Layer 15 of a small transformer language model trained on English Wikipedia (23 layers, counted from 0, width 64).
A neuron adds its activation times its output weights to the MLP's output. To switch it off is to set its activation to zero at one token and run the rest of the model.

Output weights of the MLP neurons that the questions are about. A number n stands for n times 0.0057.
n13: 39 -49 38 26 3 -30 3 -7 11 -20 -18 -34 -41 -2 -64 60 -18 9 10 -24 2 -5 19 45 13 -13 37 29 8 -26 21 6 31 9 9 -32 -44 -40 5 5 -9 -4 27 9 -8 44 2 6 -30 -4 43 18 -6 19 -21 3 0 2 -3 32 -18 -19 -2 -11
n28: -34 14 -18 -24 18 34 -34 10 26 -33 14 38 -26 -16 -18 23 36 33 -21 17 20 -10 26 -13 13 -14 -6 9 34 -3 -10 -49 -11 -12 15 39 -16 47 -30 -33 22 -8 -25 -16 -4 -3 10 8 2 1 -25 -26 9 25 4 35 22 9 28 28 25 6 22 2
n31: -26 13 14 14 -31 39 -4 38 12 27 13 4 20 -5 -6 -34 -2 32 -15 -34 -19 -47 -15 23 0 44 -5 -19 29 1 -10 6 -31 -14 13 -19 10 -6 12 33 -20 -22 -24 -32 49 -30 24 -9 -4 3 9 9 45 -3 39 36 3 -25 -18 -19 4 -6 -43 -16
n33: -23 19 25 -38 4 15 12 3 -64 -7 12 -53 6 12 -29 6 -17 -36 -5 21 10 -13 -36 -9 7 18 26 28 36 8 34 1 9 -3 -11 24 5 -12 11 0 -13 -1 -7 11 -9 -13 -20 -5 -13 28 3 -42 -35 19 12 -45 29 -14 -28 8 -4 -4 6 -34
n39: -1 -5 -18 -1 -3 11 -13 4 -47 -6 22 -25 24 8 -19 29 -32 -15 12 -1 4 -19 1 -37 0 -12 -24 41 59 -2 15 1 18 17 -12 2 -4 -1 28 -4 -26 -42 31 6 -28 -10 -24 3 22 1 -4 12 -6 23 1 -16 16 18 7 -71 -11 -25 -2 27
n43: -6 64 21 -42 -28 8 24 14 -38 27 27 -14 6 8 -3 -5 -24 23 42 8 67 24 15 40 -1 7 -14 2 -55 24 9 36 -24 -15 -33 3 -17 27 5 27 26 -41 15 -13 2 -44 -19 -13 26 8 -4 38 15 8 -16 -2 1 19 -56 -24 -25 -3 6 -3
n63: 9 -64 7 4 27 -1 4 2 38 -30 13 17 -6 -25 56 0 21 22 -39 -14 -51 -15 -13 -14 -6 41 27 11 -11 -2 3 -19 -17 -4 20 22 18 -12 -13 -3 -52 10 3 -50 24 -12 41 14 -23 -7 -56 19 57 -5 6 -11 -20 19 81 -5 -18 -4 -31 -45
n102: -1 -27 8 19 -20 33 47 -7 28 1 -32 16 -14 15 -28 7 7 9 -8 -30 -15 4 -3 -2 -11 -16 -10 -33 15 -13 -9 -7 17 -38 25 -20 -9 -57 -40 -41 -19 -11 -30 31 3 -2 -23 -14 -23 -22 32 -41 21 -27 16 16 -33 -39 7 -1 3 6 -4 -18
n130: 6 1 0 -3 -32 -38 -10 -39 19 3 3 -2 34 68 10 -3 -12 19 6 25 60 -3 18 19 -7 40 -22 8 25 23 -7 9 6 -50 -14 6 11 14 11 9 24 15 10 31 53 -16 -18 29 -3 -18 -6 37 -58 34 -5 -44 2 5 5 72 28 6 -33 -32
n133: -9 24 39 24 26 -7 -18 28 39 -55 -12 -32 -4 -42 0 17 -8 5 -2 -24 -7 -17 -34 -2 25 -6 9 -9 -37 -18 -13 -16 7 13 -12 2 -6 41 8 -27 2 24 43 23 37 25 -27 16 51 -14 -11 -29 14 56 10 23 -5 -7 -29 13 29 -7 -5 -27
n138: -30 10 -7 -13 -20 -26 -23 -28 14 -6 21 42 -25 86 16 -17 -26 1 3 -41 19 61 65 -2 -15 10 2 35 -52 30 -5 -14 -34 31 -5 -15 8 -5 3 11 -9 -4 3 20 -12 -5 -11 -20 38 -36 -6 2 -9 -9 20 -35 5 -26 8 15 -9 -47 8 -36
n160: -25 20 3 -7 3 11 11 -23 24 22 -4 -42 4 42 -38 9 7 35 -18 -30 2 11 21 -8 6 15 24 -4 74 3 12 -26 -29 -15 -4 10 17 -16 -15 26 8 6 -23 -34 -16 2 -37 14 1 7 -8 4 -1 3 -25 6 -8 -41 20 42 19 34 9 -6
n171: -4 -7 3 8 10 -53 -16 23 14 -24 -9 -2 19 -53 1 -8 -47 21 -19 32 7 35 -24 20 -12 25 -1 28 -95 -22 4 -13 -13 41 37 11 -12 12 -12 7 -41 -32 4 -4 -20 -4 79 -53 10 -14 -31 22 46 41 -25 -11 2 25 1 4 17 23 18 23
n173: 4 24 -2 -6 -6 14 15 14 42 -16 47 -3 39 -61 -61 26 -9 9 -18 -2 -25 -21 -13 44 63 5 26 -15 -42 2 28 -39 18 42 1 8 17 41 9 -23 33 20 -46 -25 -39 -5 -23 -2 -42 41 -26 -37 10 -1 17 -19 -46 15 25 -8 -21 -22 -34 4
n177: -23 -10 -42 -5 36 -41 -10 0 41 12 22 -21 30 -4 -28 30 -16 57 -7 -10 18 -5 10 16 -11 0 -4 33 -42 -72 1 -28 -8 9 3 -7 -4 10 -7 4 -3 -16 39 20 -30 -30 41 3 -12 15 -42 -22 -15 -15 -26 6 0 17 15 0 -14 -7 59 -7
n184: 8 15 -1 0 4 -18 44 5 7 6 9 27 20 13 36 7 29 -7 -1 -4 -17 3 -31 -49 -8 19 -35 6 12 -3 1 6 10 -23 -3 -28 -25 -24 -29 -4 2 17 -36 -16 31 -29 3 14 -11 59 46 -13 -27 -6 -46 -33 34 14 15 -1 -8 -17 -24 -8

Each question names a token from some text and the token that comes next. It shows the activations a of the neurons there, in the order above. A number n stands for n times 0.028.

Then comes g, the gradient of the next token's log-probability with respect to the MLP's output, scaled to length 1. A neuron's effect is roughly proportional to its activation times (output weights . g). A number n stands for n times 0.0048.

"ut", then "s"
a: -43 -3 0 6 10 -3 3 2 0 15 2 17 32 0 3 1
g: 12 22 -6 6 -1 58 -49 -10 1 -25 -9 26 34 3 -29 -17 -8 2 11 9 -60 -41 -23 -12 35 -32 -2 -23 -12 4 33 3 5 47 3 -26 -22 -36 -15 36 14 -55 -7 -8 3 5 13 -15 5 -5 30 70 -27 -12 -43 -40 -2 -29 -5 24 -4 26 3 -24
Which neuron, switched off, raises the next token's probability most? n13

"st", then "un"
a: -3 0 8 0 17 2 6 4 -8 1 0 68 -13 6 -4 -1
g: 29 -5 53 -12 39 -29 -8 17 -46 -24 -19 -35 41 -36 15 25 -40 8 -14 15 -56 -28 6 -53 47 -32 -40 -14 20 -1 4 -13 37 -14 48 -2 3 4 14 -14 -26 9 41 7 -14 12 19 -23 25 -11 -2 -4 28 0 10 0 14 -2 -3 -24 -53 7 14 -30
Which neuron, switched off, lowers the next token's probability most? n39

" appear", then "ing"
a: 0 -5 -5 5 0 -3 -3 0 4 14 -1 21 -10 2 0 -3
g: 6 17 23 21 50 14 27 -1 19 -14 38 -50 34 20 10 25 -1 12 32 -38 -21 -13 -18 21 -20 -26 10 24 -8 11 -50 32 7 12 8 31 24 34 -30 34 -8 -24 -5 2 20 38 6 -43 -21 -55 2 -6 2 36 -11 25 -27 -2 55 -10 15 -24 -35 -38
Which neuron, switched off, lowers the next token's probability most? n133

" dist", then "ance"
a: 3 -16 -10 0 -1 5 -12 -4 1 0 2 8 29 -4 6 -5
g: -30 26 7 -1 -11 -10 -19 10 39 15 -5 -13 19 2 25 -19 -72 -34 27 51 5 -24 35 37 11 4 17 34 6 41 -1 12 7 8 21 18 18 -55 46 21 -25 21 -1 39 -62 -16 16 2 59 11 -23 -5 -13 -13 -2 -25 -20 -12 -19 37 9 -8 -13 0
Which neuron, switched off, lowers the next token's probability most? n171

"ans", then "ay"
a: -1 -1 0 6 3 -2 9 1 0 -17 4 32 -18 2 -4 -2
g: -17 15 2 4 -3 -27 -37 -17 23 -30 28 -36 -4 -9 34 39 25 5 -24 35 -20 -7 -10 -58 -8 35 26 -25 4 31 -55 -22 -6 -8 55 29 14 -2 11 34 -35 -15 6 -17 6 26 29 -22 29 43 -14 3 42 -23 5 -14 27 6 37 -34 5 -32 -40 -14
Which neuron, switched off, lowers the next token's probability most? n63

".\n\n", then "During"
a: 2 -61 0 1 -4 5 -7 0 0 3 1 17 0 -4 -6 0
g: -24 8 -20 -41 1 -43 4 -37 -17 44 -43 -18 19 9 0 14 -8 9 -24 -39 27 63 -6 8 1 9 9 11 -19 40 -14 44 18 -5 24 35 -14 10 13 -58 -4 13 0 18 -16 16 10 21 -45 -26 -20 25 5 32 11 7 -31 -3 -2 -6 27 -72 -30 -27
Which neuron, switched off, lowers the next token's probability most? n28

" river", then " Ar"
a: -2 3 -1 -8 -2 37 9 -7 0 1 0 14 -11 1 -1 1
g: -37 -33 -6 -20 52 25 6 35 22 19 -19 -41 -44 -2 9 0 19 38 25 -6 -54 -1 -30 -6 -4 -11 -9 31 -17 -5 27 -13 5 -32 -12 -1 1 6 19 -4 26 23 2 -16 -5 -1 -61 15 -34 29 -14 1 11 4 64 36 -58 21 -8 -30 18 33 -35 -14
Which neuron, switched off, lowers the next token's probability most? n171

" have", then " a"
a: 0 0 3 -2 2 6 0 -1 16 3 2 14 0 -2 -1 13
g: -50 7 6 -5 -18 22 0 24 -13 -38 9 -14 14 -9 -1 32 -15 -10 -50 11 0 -25 -18 -11 -22 29 -16 -40 -9 -32 -10 2 3 -32 30 -7 -51 1 34 -5 -21 67 -6 39 -42 -18 -10 -46 -8 37 -23 -4 0 -18 -21 -79 -8 12 10 -14 -17 8 -3 -35
Which neuron, switched off, lowers the next token's probability most? n184

" a", then " second"
a: 1 -42 1 -2 -3 15 -2 -3 -1 5 1 10 12 4 2 -3
g: -32 54 -45 -17 9 -8 -1 -24 16 -41 11 -5 31 5 51 27 9 18 -6 49 70 37 8 12 1 17 -3 -2 -5 5 33 36 -12 20 33 27 -18 63 -31 -14 -21 -8 -1 -6 5 8 -10 8 -6 -39 31 -9 -31 -12 -4 -2 49 -14 -20 -7 35 -29 -23 1
Which neuron, switched off, lowers the next token's probability most? n43

" on", then "sh"
a: 4 -22 1 2 -2 7 0 0 -1 11 -1 12 2 -3 -3 -1
g: 2 -10 -4 1 24 -2 41 -54 -42 -13 55 -3 -5 -11 3 -20 20 9 -44 20 2 -15 -2 -16 8 -68 29 -71 -24 -17 11 -30 -9 27 13 8 0 -74 -20 7 27 -24 5 -7 -12 -38 -11 -17 3 -24 24 -14 34 19 7 25 37 3 29 21 10 1 -3 -12
Which neuron, switched off, raises the next token's probability most? n28

"eb", then "ack"
a: 0 -8 0 -1 4 -2 -1 0 -7 10 0 15 -3 0 2 0
g: -11 27 46 31 28 3 -12 9 34 -22 11 -27 -46 16 27 13 20 25 -26 -7 -26 -33 -41 -20 -10 -40 -7 -2 34 71 -29 -12 4 -15 -1 -26 -18 35 59 14 -21 -5 16 5 10 16 -36 -11 21 14 5 29 5 14 -32 34 -25 7 20 -42 -19 -11 47 -7
Which neuron, switched off, lowers the next token's probability most? n133

" bas", then "ins"
a: 0 1 -5 1 0 -1 -7 7 -8 1 5 43 -2 1 0 0
g: 49 -31 27 65 30 3 10 -35 -32 -26 -3 16 -18 12 -17 -28 10 4 66 -8 -1 15 -14 -16 15 40 34 -52 -10 -13 31 -2 17 18 -11 16 22 30 -23 8 -15 23 32 29 -12 45 -19 -31 31 -3 17 -15 24 10 21 -3 29 5 8 2 51 31 34 -12
Which neuron, switched off, lowers the next token's probability most? n31

" (", then "20"
a: 0 -8 -4 11 -7 -4 0 5 2 9 4 14 -2 -1 12 -1
g: 5 29 5 -17 9 44 32 -5 -49 8 84 0 -14 6 -15 3 2 16 11 27 -39 -30 -30 72 -40 52 15 -4 23 14 0 -4 -22 21 19 7 27 30 46 24 2 -24 -8 -2 18 -15 7 -41 28 -9 42 -15 -8 16 -3 12 0 11 -7 6 -21 0 39 -15
Which neuron, switched off, lowers the next token's probability most? n33

"U", then "st"
a: 0 0 10 1 -1 5 -3 6 7 12 -7 -6 2 2 -2 -5
g: -35 -44 -28 -8 13 30 -12 -17 -10 28 1 24 8 15 -27 -38 4 14 15 18 -22 13 32 23 -2 -20 27 37 -10 -1 34 -52 -13 5 3 11 -24 -46 33 47 -28 -26 1 17 53 -23 -10 0 28 1 13 16 4 -36 14 6 47 -40 -16 -34 59 -4 8 39
Which neuron, switched off, lowers the next token's probability most? n31

" a", then " length"
a: 0 -35 3 -3 -4 13 0 0 -3 4 -2 15 11 3 2 -4
g: 28 -37 1 34 7 46 35 48 -33 18 -20 25 10 -25 34 -21 -18 35 -22 1 22 18 -1 -10 17 30 -7 4 26 -10 5 6 -26 -8 11 -39 8 -25 30 44 17 -34 36 -15 -41 1 -16 51 7 -8 -15 -67 5 37 16 11 -4 21 -46 -6 32 24 -18 14
Which neuron, switched off, lowers the next token's probability most? n28

" for", then " "
a: -1 -12 -6 -3 0 0 1 3 0 7 -2 11 4 0 -1 1
g: -16 10 -19 6 10 -17 10 49 22 -24 -18 18 -13 1 13 19 -39 9 37 23 56 -39 13 9 -32 79 12 -37 20 4 -5 37 -22 -37 -2 -15 32 21 28 -20 -34 4 -16 -18 25 -40 8 7 23 24 -40 7 12 24 43 4 18 6 28 -50 -12 -4 -11 -9
Which neuron, switched off, raises the next token's probability most? n31

" me", then "ans"
a: -2 -9 -5 12 1 -1 -6 -3 4 3 -1 8 31 0 -5 -5
g: -26 -32 15 23 27 -32 29 28 32 -25 -33 -48 0 -24 2 10 -59 -7 2 -28 -4 41 -7 -16 -19 -15 39 43 8 -31 15 10 3 5 -5 -26 14 -11 6 -5 15 -26 -29 34 6 0 -20 -61 -6 1 18 9 7 57 -11 -53 -5 -19 -36 -19 -2 32 36 -32
Which neuron, switched off, lowers the next token's probability most? n171

" m", then "ax"
a: 2 -3 -6 0 -1 5 -3 -5 2 3 0 29 -4 0 -1 1
g: 31 19 -27 39 0 0 24 2 2 29 49 -2 -12 -16 41 -9 21 -4 -12 60 19 8 21 -22 -29 27 9 52 11 40 -28 2 -8 -9 4 6 34 -17 11 -10 -28 -11 -20 16 -28 -33 -7 9 20 -15 -28 26 -3 -74 4 -28 -5 -49 -33 14 33 5 54 -6
Which neuron, switched off, lowers the next token's probability most? n160

" en", then "ergy"
a: 4 -6 3 -9 0 0 -3 -7 -7 2 4 13 0 11 -7 -4
g: 8 -11 -5 -9 41 42 -3 8 4 13 18 9 8 4 0 -9 38 -24 21 -30 20 6 -26 -16 47 -19 2 31 9 -63 -10 -15 -43 -1 29 59 9 -36 0 -41 0 9 18 -6 -1 -26 25 51 20 6 -22 -7 -6 -40 -53 -24 -5 47 -10 -15 8 -31 38 -39
Which neuron, switched off, raises the next token's probability most? n177

" c", then "ave"
a: 3 0 3 -1 -2 6 -4 1 -2 -3 1 32 0 12 -1 0
g: 14 30 8 22 -5 40 6 -47 15 20 -28 9 -27 0 12 16 24 82 8 -27 -30 9 22 -14 -8 -17 41 7 55 12 -15 -28 -18 -28 -9 -2 20 -29 -12 45 12 8 -34 -26 -16 -17 -57 52 -10 5 -2 -18 -9 9 11 25 21 1 9 32 -18 33 -41 -8
Which neuron, switched off, lowers the next token's probability most? n160

"ically", then " ac"
a: -4 0 -15 4 -6 0 0 -5 -8 4 -1 6 14 -1 -1 -5
g: 48 32 -23 -6 -5 -33 19 -22 44 -25 -15 11 -36 -14 17 15 62 4 30 20 -15 48 16 -2 -50 -11 -17 11 9 -41 -11 -23 6 3 -9 -7 -2 -54 24 12 -54 6 -25 2 -24 47 0 21 -1 23 -4 -20 -9 10 12 22 33 25 -16 26 14 22 42 -43
Which neuron, switched off, lowers the next token's probability most? n31

",", then " he"
a: 3 -3 4 -1 0 -15 -5 -1 -1 5 -2 19 -3 2 5 -1
g: 14 31 18 -48 -36 -2 -23 12 -7 -23 -2 0 24 -2 24 0 -19 -56 1 -58 34 -8 -57 10 -10 -10 33 17 3 14 11 -30 -8 29 7 12 22 15 10 -6 28 -27 -9 36 15 28 -27 -6 17 -41 -22 29 10 59 -38 -47 15 -6 4 45 -11 -38 -23 15
Which neuron, switched off, raises the next token's probability most? n43

" D", then "ang"
a: 0 -2 -2 -5 -2 8 -1 -1 4 5 0 38 -6 6 4 -5
g: -18 4 14 30 -12 17 -16 3 -7 -16 -19 19 40 2 5 3 3 7 4 69 -10 -11 24 -17 11 26 -26 -57 4 40 -25 22 17 -67 -1 -24 0 30 -21 62 19 6 -18 -42 -18 -3 0 -56 13 4 -15 -31 15 59 16 7 22 -32 -7 -2 -8 30 -8 -30
Which neuron, switched off, lowers the next token's probability most? n160

" st", then "al"
a: 12 -3 -1 0 7 0 0 -3 -11 2 4 19 -7 0 -9 -3
g: 10 -13 13 4 -15 -19 -39 68 -17 -50 3 13 -11 -8 -25 -16 -55 -12 -39 -9 -24 -22 9 -3 -28 -16 -50 15 -41 -68 -11 -8 6 -3 8 -36 -11 -1 -49 -1 14 4 -7 -39 33 11 24 -14 4 -10 12 10 -4 6 -16 8 16 -18 11 78 -7 3 -29 -2
Which neuron, switched off, lowers the next token's probability most? n13

"ay", then ","
a: 2 1 -5 3 4 1 6 -10 -4 0 8 38 -20 -10 -4 -3
g: 1 37 -41 -41 -46 -26 -6 16 7 -18 -32 -2 31 -6 -24 7 26 -75 -8 -4 5 -21 -10 -8 -53 15 10 -10 -11 -11 35 21 23 31 67 0 11 17 43 -27 13 -21 2 2 19 -3 -17 -6 16 -15 -35 21 -16 -8 -48 -9 -15 -3 2 14 -24 -26 60 -11
Which neuron, switched off, raises the next token's probability most? n160

" S", then "BS"
a: -2 0 -1 -4 -1 -1 1 2 -10 9 0 37 -3 7 4 -6
g: 25 -7 -31 -41 -11 -17 27 -24 50 -6 -4 -1 -48 18 -12 0 -44 -11 54 -17 -8 -38 8 3 9 3 -18 -27 -10 11 -4 -12 -72 -11 -14 -14 -3 -10 15 33 40 -24 -73 60 -5 18 0 13 -11 53 12 0 8 6 13 3 -4 4 -11 -20 0 41 17 9
Which neuron, switched off, lowers the next token's probability most? n160

" much", then " mon"
a: -56 0 -16 1 1 0 0 -3 5 -2 -2 9 17 3 -1 -1
g: 23 -27 8 49 -9 -9 -37 -23 49 24 -10 9 -50 22 -38 42 32 24 -40 -1 -31 7 -11 13 -7 -37 13 4 -2 4 -1 4 -13 15 1 18 15 -40 35 9 -31 14 -3 65 -7 46 -19 29 -18 14 9 -5 13 38 38 -13 -5 10 -3 63 4 -1 -27 30
Which neuron, switched off, raises the next token's probability most? n13

"ergy", then " production"
a: -8 -2 -15 0 1 6 2 -3 -1 3 0 12 -3 4 8 -2
g: 38 2 -16 4 38 12 19 -25 23 -6 38 8 -42 20 4 16 49 12 17 1 21 -1 36 -18 -10 -13 6 -13 -3 37 -29 24 8 -40 -5 20 15 -3 55 23 28 -33 -26 17 -42 92 23 -11 -20 9 -4 -17 1 -6 18 2 57 -2 30 -4 -15 19 18 -29
Which neuron, switched off, lowers the next token's probability most? n31

"==\n\n", then "Ch"
a: 2 -56 0 5 -6 7 -8 -1 -1 10 3 20 4 0 4 -3
g: 36 33 -43 -1 27 -2 -4 28 -73 42 3 20 -7 -14 6 8 8 -17 -41 -14 40 17 22 -7 -13 -19 -19 7 -2 -26 -12 26 17 18 -17 -42 -34 -48 -12 12 -20 41 -4 8 -25 0 -1 -19 -33 -1 33 13 -31 27 5 -37 63 13 -31 -6 17 -24 34 -26
Which neuron, switched off, lowers the next token's probability most? n28

" from", then " K"
a: 3 -42 3 0 -1 4 0 0 1 5 2 17 4 2 5 0
g: -30 -18 44 1 -29 12 10 -9 41 -14 -26 21 9 -2 31 -12 38 10 -15 0 -27 -18 32 2 -4 -26 -23 -12 17 23 17 -7 -50 -6 -16 -22 -8 -17 5 42 51 -7 -8 -29 9 -21 -29 -13 -67 8 9 -17 45 51 29 57 -48 28 -1 20 14 -3 11 -25
Which neuron, switched off, raises the next token's probability most? n28

"im", then "age"
a: -3 -3 2 1 7 -4 8 0 -7 -1 -2 25 -15 -6 -1 0
g: 9 -11 21 0 -2 3 -35 4 -20 -54 39 -66 -10 2 27 21 -5 8 12 -29 23 48 17 -32 23 32 23 -5 10 3 -21 -36 -6 19 22 -28 -32 -32 50 -36 -33 -22 -13 9 -5 54 -27 14 19 36 -12 44 40 0 -12 -11 19 11 -4 -6 -11 13 47 -3
Which neuron, switched off, lowers the next token's probability most? n160

" the", then " sum"
a: 0 -45 -6 -7 -2 4 0 0 -2 2 -2 14 13 6 10 -6
g: -18 -56 -16 9 -52 0 -9 4 -61 -21 -11 26 33 18 7 -20 7 21 -12 6 -1 8 26 21 10 -20 -10 -72 52 -23 -72 8 -17 -24 13 -21 26 -2 -11 15 -43 5 34 40 11 -41 0 5 37 -24 -8 9 -39 -17 -1 -1 6 -3 -1 -14 -8 -26 0 1
Which neuron, switched off, lowers the next token's probability most? n28

" just", then " near"
a: -27 4 -3 -1 1 6 30 0 -2 3 0 9 -8 -2 -8 2
g: -49 -5 11 -10 -46 -12 17 9 -21 31 -11 18 58 23 -12 -25 -23 35 13 25 -2 -34 46 28 -6 6 29 9 5 -7 44 7 -16 -55 21 30 -40 -8 -12 21 -25 43 -1 37 14 42 -21 43 -10 9 25 4 -12 1 -24 -18 44 -15 -39 -6 18 25 9 -24
Which neuron, switched off, raises the next token's probability most? n63

" White", then "le"
a: 0 -1 7 9 0 1 -4 1 -1 -8 5 32 -14 2 -5 -1
g: 12 6 -4 -54 40 10 -14 23 18 -6 -18 10 -2 -19 26 44 -11 42 15 -6 -25 -36 -11 -5 1 -28 -29 -20 13 6 -10 24 9 -69 50 -21 10 -33 -2 15 19 1 61 -21 -25 9 19 -16 -48 -21 3 11 -1 -28 -5 -37 61 42 0 2 27 13 -3 20
Which neuron, switched off, raises the next token's probability most? n160

"cient", then " p"
a: -2 6 -7 2 16 18 0 7 2 5 -2 5 4 2 -3 -1
g: 28 7 -21 21 21 42 -10 -75 28 -26 41 27 -31 -4 14 44 8 3 -16 -14 11 9 -15 -6 -20 -4 9 16 -25 -2 10 -12 16 -17 31 44 -24 21 1 10 -1 28 -16 -13 -12 13 -1 45 6 8 -49 -10 -14 13 -15 -32 44 38 58 59 35 -16 -1 -11
Which neuron, switched off, raises the next token's probability most? n43

"idence", then " of"
a: 0 14 0 -4 2 48 2 -2 3 -6 -5 4 -12 4 -6 -1
g: -12 -13 -1 39 18 -3 -2 22 -12 -30 17 10 43 4 49 -37 -36 1 -16 2 -44 -21 37 -11 11 40 -37 -2 16 9 -50 -19 36 30 -38 -58 13 -3 17 -16 -14 -20 10 -29 -18 -5 -6 21 -14 5 8 -18 35 17 35 39 -14 -22 8 -5 40 19 -62 23
Which neuron, switched off, raises the next token's probability most? n43

" the", then " television"
a: 0 -59 -4 -7 -3 10 0 0 -2 3 0 13 11 4 12 -10
g: 30 16 -32 2 26 12 16 -17 31 -27 50 -22 -29 9 -48 8 71 5 17 -25 25 -2 29 -14 35 23 11 -16 -16 59 -51 2 4 -17 -19 39 -22 27 10 -12 33 -1 23 28 -28 9 6 -6 -12 -12 0 -30 -14 -26 -35 13 66 -9 19 -11 -9 -4 14 -10
Which neuron, switched off, raises the next token's probability most? n28

",", then " Poland"
a: 0 -32 -3 2 -1 2 -1 1 2 6 5 27 -2 -1 0 0
g: -20 -18 4 -35 -5 -13 -5 -8 -12 52 4 12 27 -15 43 45 39 6 -28 31 32 0 1 -44 -6 -14 24 9 5 41 -14 -14 -4 -6 -12 -19 20 31 -4 3 51 10 0 9 -33 -25 7 45 94 -46 -11 15 10 -4 44 1 -22 0 3 -3 26 -22 -6 25
Which neuron, switched off, raises the next token's probability most? n28